Layer 11 of a small transformer language model trained on English Wikipedia (14 layers, counted from 0, width 96). Numbers have three digits each and are written without spaces.
A neuron's activation on a vector x is SiLU(gate . x) times (in . x), where the dot is the dot product.

Input weights of the MLP neurons that the questions are about. A number n stands for (n - 500) times 0.00095.
n6 gate: 658514439379500685504496526428689537410587518374657624285349617386594590428504633602284591373381515429507560574703518481551311425538628476365561552400500213381521382478486631922419543683408490577514461619466153193630594426297477311377453496469514507460394622615671504363583565457696588438
n13 gate: 609435349613486571485463558293396388476409357629588204424507592590584582823514404438329588525651569134468390496699430259500397631575459700627460463641504353561647262352486295357426554373599523477659489474357320526493565640560579604352709561330401485424651640415493564462616689397470439500
n22 gate: 735596639679462627606648710368647476392348556668521492693311447701685569686485604508511496587405725512409439352468548488429204460488414373480414516660619632252567468226434496270618434508479489604668485596822614607249648504265236472523516512362469689539546286428322361443423422527691351388
n38 gate: 411471533252496550337516795423496468326590468592632399080534515585763536611473492496471453315349645589527527349619587673681564379540437876355318400412631415373555484364438415454538449444521500774663568656504666614647396722242480332196535581363409476559595492448526296386573487668565344459
n49 gate: 705623558735407523409532576621706247406318681528584549369477488459595492628454480316650735435458628561515589442327636579524262504484364479440634658508525453480201785642712296390473425206621266694291519496620344452362406366520373508603563679580670667369496263637627563570278368337545425564
n52 gate: 370507459467400419508300449415474480489652389600695484591455439451606500213569432385615547637371334605786520618592524284595484508695493406476375628680447465189541488367531221684500383310339689747794705255651467543698492636500524428629508597387660374582664381592863477410459522427492562519
n56 gate: 540304570518200593541550528423523380419659725601314621738561486527568438533510536564243571315445721697376494452356418571596583475500436615383588554399559357668567568489286525673589535536537613485475285565548269671285552589350383522669525538526473603553473419604587584445247586559647318669
n59 gate: 432540549496208667391480304668414516677476567417459371707537636448519213312629382340441547398568555480677423289532484779328373736669559412496446504448431450558533453644674352459700601316496595975523553564573581699346169560576219520516631492492572547415361451551467554350552534443589451589
n65 gate: 662451634454418319366607415520322558286365724496699425484473602515438574408343733537591577344722532654168817317234471700569459425487469504681668705508529448607344427339520525380429600425640408753492399603667680407703281698567463586444544658410371581721438576443652516399308384350391364450
n68 gate: 579253672450418488517451528448233616557391541348683442439329496393264425374547508752705480277784691483641542496455186568488504566391565535371668459496235564432572582729572525401418504471572313727508535240810680419364400582571608558484572239329813294528523597500382452588396648441517559319
n79 gate: 607446476361545571540344639530445429536472411656230619289581485558574547522272516492558396611363512492574616619336364524427601575738383595534454199566348670409641636477508417284560618433604486590683607598476845392570322729385306500450146568345385623737429636543511409580587666478341274679
n87 gate: 669575488401552493540496673470563547424516712186448630492515544399643426821303326623428703437415408476844516312341562424481295594409398306401421628426580741395518643610719520496593583743456441524481496644496358462353624504240492387462587245605430561393456576275507301476374635444587652555
n92 gate: 684293447368319471804444432688238439327262432220482478449643701504614509872508483317556381344488760592455540164603423598726285753443351367508668388233381538462608586694450635387463471304482423527551447457746697445541521573688557344563445242648492623589578527457548658681417575533627358641
n96 gate: 580696636436500456623479270641680571709300190442444530263492516585531596712711293681354619543417459399488444717438446509484351592568764266480565700492428585460431471467625592596512654576547715392346319638419551484741581402395694250354638472158575500268512491292419524466394658436631448200
n99 gate: 547600543472533589433550447381613438536397680643700602340347415511500391586541746435757538452573397461386605328326596628485620469504482463458421249585532590380650619489421340577592828539603248472492771570618437713522282412363500275356436534685257641424515369415300590674747458515465305489
n147 gate: 618470738394654492352516401263265683661599261488533366191341649612489557328708656353359666622500476508726558542460604658524464325659508543575586810347430414445834313433394650781646586528699532592567443339422512350519535432557524335429516492521565255370515657580559345463463421292484475504
n152 gate: 655305556703766571192441218424504714693604562387395258704489466434566733206478270307381651396533411449470566500496512439601578421214613562527546567394372443728583570450431528594455576536419402692446444524444596643403572367361651429354683560463358612370515564195587580524480717474580504522
n158 gate: 520493472388694564360504241557581544405516558567460687600522511631471508402478566195612477288630600480563600400543570362725348488194496517488302265496809367599612624523607441414530382267564675210489381818277377454582504411464516367504454485476422419354366709699576614524234628425675516592
n174 gate: 497470427303565449576438711491680539514613594473294611532435511389609365412491281641365345537593444446387543492473538432374450521563581405655405509387457474549404621625410560615534552689353487358570416342497325497556396500277449494439648514472534673480528518672577511454618597497615610472
n176 gate: 400413295511361618485551708289425776439493431355466467489541462500483570443542370712524554631614547397268475459602637331453311555659497542636638631638440349356419615553475625443486692500489516690511428467541555625503186387330434635528727461659448568393455545304631468597260599458751695378
n177 gate: 551657354445714381607581469586722774446555654666552626599456478583431656493474419340428260327621340520441575618419642564534635320382728668420587353593468474616568554568428672310552632543357376439379570539461358557474485441272598609674470623444419626511301278527657463334547466374209145290
n182 gate: 380504804537679461467573484421311525614637657618437484660627589326523516553477371428519612585604303426384466577326577714665516578880321440516405541720604689488741556289377549670240492508437286479472450732284355660303539515640665394603460324530380484361535730415184358359417420438380529439
n190 gate: 420664686761535480487541280504715462335361639673611374155426508362558317607488861573336516433613508229453203414306541709529512567554473719492548566327745560624504651318363487284315661438360537719564551426407437687473600516374651678492428436779516455565437568343477432458571437369387244465
n200 gate: 711422539582480455513470383574587389650552647513487233304412690508572573390695281517429571403645718762625421415492382443563081611522500563458343492504504438372641416587554363584723297299343678571284452462742918793226644452470410521583442189584322558670686544466535492457392338512530373556
n207 gate: 667562370428557586332593482291512500358206619571577564577496397549518673642511626437362673496256463545457617589448567809530466281489353635522318545563404244652427530420573685508443431331377350558438489672511375489589533309686776642537416345344436386559706611455624460427492528418428196538
n208 gate: 708553424278473465295648719504656322298529199533470317318744551603682649690406684516637694387574423342484615325598203572528459579687661491351524635479416317492386537452400463496555444397466573444440399558784475427730703399375562340544464255585735375488449736553413548727363580614287504504
n224 gate: 622368473436667590633607716314234432242491655482440287469521351729449667770466384632554275419580531617487508228598433713770678473423400481452361585464495734327463664570626428486675504157684616607535369679719495425606569513613446590334204522253385421356742528567421042605532704509432662441
n232 gate: 711354377382492580678413369340361504604151455400371471471218484546566584620440496303550455394531418580429771508624500466578695399572682579520415280284649560617581615707193500682480666286376374439378602567669741545661540421428336571309314508401631386236468666496642620636639672492340337698
n249 gate: 573524708665651486307466507671435321507083590432578534448532299472361435384309369284490809521561422500522558525391537633418545611370355336944515451636465361427490511474654580327471489572523503583301357288550627455536551575737454508389467478512568515504647535752612493585358516428638469426
n6 in: 508492517525389405517591586368671462654640225703556538304453587751426604669310413500569757472402447362614230712339405551385339190765504614419609711541636628540251627411581475474634322396381711634366661413644332463425279559462399429541698440483472679297374440326435536585597775532471355589
n13 in: 735489259461431646519451538412479477334543368652422527504507467475682710521442413639574740341529301308316606313511572370549663657508496649739426386367391342666472255463426416464486589592277500595774432397562326358514518676523596443593389427492449623496699695261419540321700744500566547432
n22 in: 527486354600475619608372582431402576440569549711500527533603525405592602364662669500611403514496667736643634543658380196247571770359493456385588425489662467526639758559368439567583599542632436484677561474339619407543716304401473402496394427445356711404342539451176336373523373424515589306
n38 in: 595461426813614504439474694249578633667347593470394517378415484695733333365431225458334450512395281547212489451296521553513457091552440559596479739581727710508539639496554280558585438401632519496542593547752361634399401532643785637483508516300541190504496636415772570461444468296522711703
n49 in: 496504349533355524806553411555584409538567406353343417347365492534623323291590451605545601387403375492481347383578537263520480661571527570641440611267475496560682472512416603470551344388525697158476574697629667508523591264434458369312460247722719714793539408512379449425467616696221284807
n52 in: 314693570314289671491342424755394651571714872581720547316661463556452329429553458534531454326395605534435417411504390685424576470435540518220459581543897586380311660358583354456626338444566527784529476509626548521363665544509496282633230578287569412750532465700484463195223468504422381647
n56 in: 408565478457604661432416476524299688392224649381457393624603570441444662503607674697714452630503410358670565576451309710503535341422575619868456532423335554687400559510435564624604534518525431591479397398518397465600565358457546167452507436318637500428450615455558551371372428470518392543
n59 in: 748342859684487442524505733728410332638533459542252448336417729263369440487562491536513646197391559733285621570477129605473293500486642657532397412292566397639513353491500262225496423649462764640680640745533505555465401277509256593450419513365509509495671438685748545750336440460552200820
n65 in: 373533683336619693546634668332679292612486371286339568412373509342513379525637598676500535305513465301436451377598491509407745667618592500272539714424729258444521407727578568407888491559210723328531221527491486540678799513464265410797409728649317293474424312594409418509464607436200615425
n68 in: 315624903373606657672394429361474408522805323375718593330555514608391200612716294695540244532864272437280520281687352629462486427461365536538491683553485495425456767839650160490495359660475466450472445336667779552546533614529792524571387458455427481538477500183242379746168343638339703540
n79 in: 359592508318773473744417598500380323629476626595430556520312458600537600360184555524526359515440398464610621557476417438622559620730571702601426055444602488384427567644407624375492756560443429653694530468366686520376242560295436456531233374454447609512481635377522350565609768428613348645
n87 in: 224608393247441567508539615624799512366389404461452488286496674406559739348567330316536393393566216579470464555364550347477725492571464521515462477243341383251575562371526744679422477567604538411568529348536437795511406691413823465671485545326485435530640492516651421595492542698425693482
n92 in: 642183274482556716629617210373529409571315675356547587642137237740517405534686415553279455569128478555547439474464513729571559792633580323473584654347634434491417464447487304439491522523546818618610444432799656304307531564509280536518535526255384487659436468432312426800647441712385658449
n96 in: 531592628368500421460742615750683587677168637448344452462684624315545704480529311577320713463459628417344350512526449571568435613702419445386563535673186441596420487610563788432360441356544504306555332331293452500500529525793745271225395483563702645453574522280356596438206378293799504439
n99 in: 329547608427548528440500312630322509469496626728674363637364351421432351504411735554477637532628471347231486332353697622421572602474193907641364285551543569381559667488340257302617488581509553478558312492423616325760320532628513217669475411329641749430592634437640720569427362569663287516
n147 in: 546746567408297429496541460484642686542621650520559512701643406500200377496762451403481363745543682322562251337463508559342443343517599487311488529259257429441201557436293554791551416603496511496276608553375625705465587473653177414536416291496629629496535659582523714671562571433479601519
n152 in: 504381512419261358469538451544245611567566669564429400324690605373486401370693462601574594590464414630572506514625255551628621527396532681392334565648636504382423564162611561670645341477324700377600371447643674459529563554458588698678241522362471399753471636500265276535515500460539543468
n158 in: 682496527341358394613691481670517647461492451489662457598543464479414381365489629281606500493413345535355316446409489358745774473415393609384600466553688504544338723530318419484485448693472786615500442626457589587438578374372574355713705522603384658676344594542436378508403284255236386611
n174 in: 319752471446430726600691408559412377515421331382462512364519415333274520564414383440617492400723584590864572400516556735617735603483329466217607398455667712583395448341425553377419492504395413555488696455720446556523350527207496541603639696322438496452697742606485516313294637523723353587
n176 in: 504511524410584622551611492485329725246484584366175504530569372547699527496522431310184523606602504488548487398328481480321496717691511549715425485535528403329468706707507632424368249372623493296339584388555379572540601507847407504376560567512372307553449622868457452457399450478402476482
n177 in: 569614459374374485573532575539522689663639278356521480398319295619605592415401520516319410432360626722735585625572330624583448569512384589414500480536398164678470678641411637237519547480250468550453628616447439539534407519209597504352500692949682260496508602436459546688581496626593319351
n182 in: 682280291517529304217645765558675646512465547534469388420689622405400260251210309681405580500552454509561460601730453394551538629837333749517579594466456533302362470500446293424411629650719610584533682402513552517472843218617353513525488549402565445479516286572472636661318505475439148440
n190 in: 386343399610676440248549496496544269571495700522546459407508427433166288404698442500363615470419487554602268517755322477456496396241425462570788271401367830478612633671539708805256509491657328743237530608806313451517509492614591316259430586407547262474436776518454604335450461599377565789
n200 in: 725291343708594459539798403681103681504439479500610656555448305365484500460818441475390286346528298621281543617338470619546292719470504477467338607364338603508788454763554358545488508577623481513292565299500730500241492460491509594550633274478346513805403434572461657413504449284669592532
n207 in: 579448500575319512579694598579612278356610286165402600801504447572545405424504354670572411451520249483693690770483449580257521339784625591593450349263623400529886432268337309419340542201695400675571508651649504335598425500561365478479445741298479606563369650638416425452504580570382393528
n208 in: 516449597452470421423484711496628476533415571685529500512582492581426552577330524399471290470504539488684527391551394341402528392564688642612435516788577439523606829813227604418361650078707405418411571472548315313605397231752436350380392454500714434744511516437624615443320539496544508378
n224 in: 553536327469500687177357414835439557452340732409831417632533360673484605613230388624672410558598436723376463451245672469504414552491403546275508422327531567643308762496652386477665496155647550437496480279447403389660542725654649318551306546405475351504714349392588563513315429595601835512
n232 in: 408648451614512467407522671542392740211447363664545377385757488452211535328500869594424304762537381509188555570543637491278349548561137367767529599522540563412572179361849605536525580500567550396496598509663421670451638647513364400572601508401500564644443473642456416319566331438311567302
n249 in: 487675761609512366538467593671433558554281545430572362435395418366376459565433430565527581531609346334743653406438471547504615180583746269964412430377580241396306394484636575470473464488487375517452399385412554484711420356321479603460416789500806561524449470652625647307400782630550534358

Each question shows a token from some text and the vector x that enters the MLP there. A number n stands for (n - 500) times 0.015.

"V": 484412445491458578590486621475513408492467550439432480492556400526457454397481465606473510568521556471489619481459528526458504495468481446609475540336683527600549536450579507401505594572469525589452481495545477523549519482201523424522543418484500613428501508513504473492513410461585583524
Which neuron fires most, and how strongly? n174, at about 6.2

" second": 576388587482483416463462562508493454493451647436445572476446525455372537436564472527584592486448521479504755583544563576608567442539521545565494444501443323536443426483539487485511455521344487475509499501462458471541613370349576485563514525463512542529457457543480557449505380547501552545
Which neuron fires most, and how strongly? n249, at about 3.2

" October": 494488494532367506551458460445518519490423507536458550423479476442360521564672338632417479559461436514452653475505518586518466510529460489525477555563576420574393516427561426538514501418410409552589518465575509498553633442436410474534404557525581629474556542493488595485533432385446523634
Which of these neurons fires most? n52

" (": 523527441433414526553479485439468589556566582501508429574590505390424608428517429493401463460476541434504640439499512512503477484643497410622421485390427379510566430614450529498660456554397586548455468552547430531588548498513514544460480296515570491480568525505495606472463534404442602508
The two highest activations, in order: n147, n200

" \"": 465491551427450408540543496462509479463491474518439492431526564462466504413495392629440495435555571480507565494521480460568534445499468500603532516412439479546629399513581466520573395543461522528459480534568454545520577498430586456630340388505463556537544548512439739450570643359364470583
The two highest activations, in order: n200, n13

"system": 430466536578548541552479496419513529474429611464356538502388503521556544467581469673468507668486637531479653490500500497493493435515427559533516467396558530547512443483534550460558597538360493572534522448523457481451522466271510510583490391540478523425420413616513413513527367497480477496
The two highest activations, in order: n22, n56

" operated": 525551538469588532470595465443453560501508554511460629480557418604554471394613356524410425516428548440494672464464508419430613388606565485464469508486517471542509659468493519626635488541355577479428423505425478481522534531425512453485572442545494552466444524505338490486432400497492581534
Which of these neurons fires most? n147

",": 533406468440447437512465530463464502534443563602463572540599603402504523464495416505411542475548478437464829462548541444531490574639592485502509509516364438568508461618383404467498475543356498518504513629507422546525540440452510438422390470490572479529487524554491500527522511508434502543
Which of these neurons fires most? n208

"C": 437505517479515502560381547453446489600447501513583489501533441509436515440520393526472391490558575445538516456477498530514512498522491472830514468505567450590468530484489510446574429547369370428417457460440392592499569457381467511599451484499591533561483538671434575558480456488554534569
Which of these neurons fires most? n249

" boundaries": 433446459535506461616494396407536463526533590601424496498526566601504436452608425568481505560553439547442660406550472485446499413568496470503465537472536435319532531486531524564699465606389468572480467499430509570583517444340462499504550521549454648452416547542499447446489492401432492589
Which of these neurons fires most? n22

" trains": 502539495481582557589489429467531501535524566439436526438466424504502527320483431638400511551462486472603686546521554524451505463542545475516501459401385439530521518453521601643626431623384483533470509466409510564575626460420480491423512587474451524408408490572385507399459486520454603573
Which neuron fires most, and how strongly? n147, at about 2.5

" ": 526471476550427619487601454461526413599461560456464408521481482534441501562592376532379559496386533439528570397475490652481463578592462608589516584500444393575532494444462402532641439425520502515504453629572490512436557490410474420523493491629530562536403398492448591503414534380449524573
Which of these neurons fires most? n49

" network": 462478477575496544569540455479549489526510551447456571543451474513502575346488403631371574630414529424518675525505412566629459464492512485493540443454474491494530516399585571627586492526333439503420494453470464555567632444370518454569511505444450599536421504604385445469521536456408528488
The two highest activations, in order: n152, n56

" to": 471448567441441528550495501546472503560528497477470409497446433501429570430525511549501408550508514383507890420501476510473497480498515555559434559470406470609457595505465529518600399484443426581542585591550470514590499540439470493442405474435568565442524545562459438521389465510460485544
The two highest activations, in order: n68, n79

"her": 470486519481498424548512458409519528523430467528521574606520473403603569357592416643488516535598491430448382468476505519637474429523538532583577415401391599538470496535523428504541522529326419459486530470556459583416557556303548416490506473555599506476572404521559475584481516507431539606
Which neuron fires most, and how strongly? n68, at about 1.6

"9": 474510559463419532513497521517477531534568509533430518441470530554469509422561396577410469573433503494426820485475488385503517409549521452525544506423531493531435561422341514507579459462417566585486494504587431578522541466389572377565450488450651455612484514533456437485494489476463598599
Which of these neurons fires most? n52

" n": 470336435502558552494563491537482441521451523469425525422438499512438502523496381515410539474434456495433617502474437557437469497433522472732456468457633469554611518635507534498485520686480479532549530514498388578443556530333557479425510452452547536456498560546612596574396501566420440545
Which three neurons fire most, strongest first? n249, n56, n87

" age": 497385394594404446550498465438496508625441566520460523510357529471417381499573454619414462541406426529518561613471530599612506489511467432448484536526563384465482561453557469591525573452377467540653522453579504473527597492483482540448465508443598638493619441500555437511460504469349493603
The two highest activations, in order: n52, n207

" AC": 451513511490441515567520581400596537496487576384432467512569379477490459459552455580423383510512529406398639515454597504458434560521424510639426522384553474620574525450520525539535452548486536563528519480486491519578466490265460460604636563398473537501399508529383559504486457507580604489
The two highest activations, in order: n174, n56

"p": 519517431509519485556450643533555471465484528486444567499439528470494542459520419569518474545509440541556461541542543571480455462608477523744525552417547488526544448538574568468374452658449493537381369498417354504425607539267416442463541519489554626451498434506509509525458469474447518548
Which of these neurons fires most? n87

" with": 492499529381496454567457494528523513456481450555409572443513518599545477445559426507502448489421447505502882524523525504662526432535417540509538556394547390519497551511487525485614405532442526546510542571494359492468455479451522514466406460452551493636440475530511437486419491546503475525
Which neuron fires most, and how strongly? n177, at about 3.7

" number": 485478526515429518655503423510456484505456608479384557538420513570431459443527416664423541497455429521496726513447529513585524448565413473561504482394609411454545581466569450499578481513433592430643534546449475514615525427368490452542579447424525569503437495554529424559445463478370511507
Which of these neurons fires most? n158

" pup": 413337492519490463492480526453532529479504525516406573592471461398583475406445433632496559523513526520519498517479527622458530432431491568599493529449598425487501542475438576560572555662300428419498398493630503511406642520353562531463451552579452554440448454619576445453550521499493482481
Which three neurons fire most, strongest first? n56, n152, n177

" for": 506471453487480460525463588491459539450430396506480508503519499569535456484595426545508420447525462467475830480470516479545445533535498664589477565385473406597536509566519565559513401555400512574545495561617395464552523545548546397375411514435469437533462493573464455499374457565511465494
The two highest activations, in order: n207, n38

" Western": 439395538530603507513546555363446551558423593484463549499574514511618488401583405676488569566492445486403682405452516530529503444541452424640520540515472457497443465593588575518625416426416480523448489559529402503483497456380457546533533508488489602511415616521392497456410459467467434493
The two highest activations, in order: n176, n65

" Sant": 482387462427480418475525520481567478471424483514449519485554486552494498490504439585413552561522387411519432390463548542489383506425550471725542580519475440463442454515473524501635437499405449475489494557490429616570532600325510494561596584446476661538447548631504516577449491538392575595
Which of these neurons fires most? n249

" station": 442521414606544637556468477432507500427499608460408558466504489524516571385501463683429528536414446451527767565500487506455481458516458502551549494454463418479550589475532527583612500653394475507446482485447490559536535445393613439491486481463492567465398528590411482425371488513491524470
Which of these neurons fires most? n56

"1": 437510526470402539588488451475507406458452573468515497578455354596540511533453540462557453541559414591434657405487503599441571510509487603620645527509412503573532494496477419544626466553439471544472550597593484417545518490334490409497519544555598476446513442552484522507419432327404399514
Which neuron fires most, and how strongly? n99, at about 5.3

" because": 429509471476395412543438525451503472552550466547476621494451532478423444428588359472512531501418490523516814554566472505494545464541443565472628641424436495507502547487509456455604434580409509550460381540607467580496517486497509418498403492481554490579520482563490434509432460462419527643
Which neuron fires most, and how strongly? n52, at about 5.7

"-": 466434498546366548522458435605483575483574573573349479572483477540462490482479487541468434528441550511525507503523540689538504490582383609638472536454495469423487558529439399445454437545471471405357505579566522514483555520591451539510515469546574623563540527503389446508421456344324520608
Which of these neurons fires most? n182

" working": 522476517341525400371480445510411456389473543547451555537494501581521470461476387542572492570459554492486746453481487491642646448470474572461555559353560388526505513512481501548575481570444475407535506596445433521503619429386547431505596425570573580520470488519429501543417528496487552518
Which three neurons fire most, strongest first? n158, n56, n152

" the": 462454456422529434496491483478475487405359546505478520518419567561488504533606414513503547505475601487532894471501494631535554452538421535480524503399513392503529472569521457486560407487421511567463439538585398502459539388444532443539540457469556534475518498567534443467542463500564569455
Which neuron fires most, and how strongly? n92, at about 2.8

" was": 470433510417477462488516555541500444585449526541472481445549572590382535434552426485373509558416505489523776501546523546435586488421579537433450576460434347590505561545454510527568441559432532523456458593528463584501575431457484329495465441527515475541601484494667508573417462535427444474
Which of these neurons fires most? n208

"'": 456377576481534434468562616522510509438454587503466544520497496452404570448439512609533328523511564468535390499510534583596584491500401688447486572444554399509555546486522623475534445448367572404526454555486495673560485514457441520404359455598428518474552393494564573512490501461455456536
The two highest activations, in order: n177, n224

".\"": 474567594449383545547531507412489457460415490491506444454517512406532514492452522516572464421496489460415838427477471599470428518521521511611567556492423503571529453467543433517604540519387555569484511550508451517536627569403483412492415571502534490599510486485394474516566502413373439572
Which of these neurons fires most? n65

"o": 470434435518471537659569564504592509507534427493430485529484499530546510595476470624476455502529435392353560503573551487471472499460553558577494562484416439532560490547508540402455518561393510565458445522452336473486657534348481463407687432439610541521468571466525507438380494437437624578
Which neuron fires most, and how strongly? n13, at about 6.7

" Lincoln": 530423364581464468532423508363568598521472485611403503505492577520541507536549348693483461517519526475439587440371514536464461417558480536594596657512426381523423507549522612536552487564442528520433460486590429506490557495323470419455507483489507566600487516483362538475451532502562524504
Which three neurons fire most, strongest first? n56, n6, n96

" time": 513500524526409509497490479552524479551547452521517513444561519513443516460485403561507416583448440459466839560597486471469598424544521471486491549494467455479460531423517511519549495530455422531480398495550444541452654376511514443443481438526624601608504486414485495398420414521404548662
Which of these neurons fires most? n208

";": 485500525441431439547479579466479468510479476550442534453483510429511503399494416453480463465434534487424872456555491519494417506612510535551527540499412522548436510444459489483646541541387599519510446483495414570491596510407560446544480438413592544579491564583424505412567495504468466617
Which of these neurons fires most? n79

" Treasure": 450441451540474582559524467398584585412544516585440607488490500547519481574493483673495495444526498534437584437567507468383372460622512567621464551401451435480505491594539594509429413550355487488501463492527425534459529493262483417471553569447441614509452547570503524388487491545484592560
Which three neurons fire most, strongest first? n6, n176, n56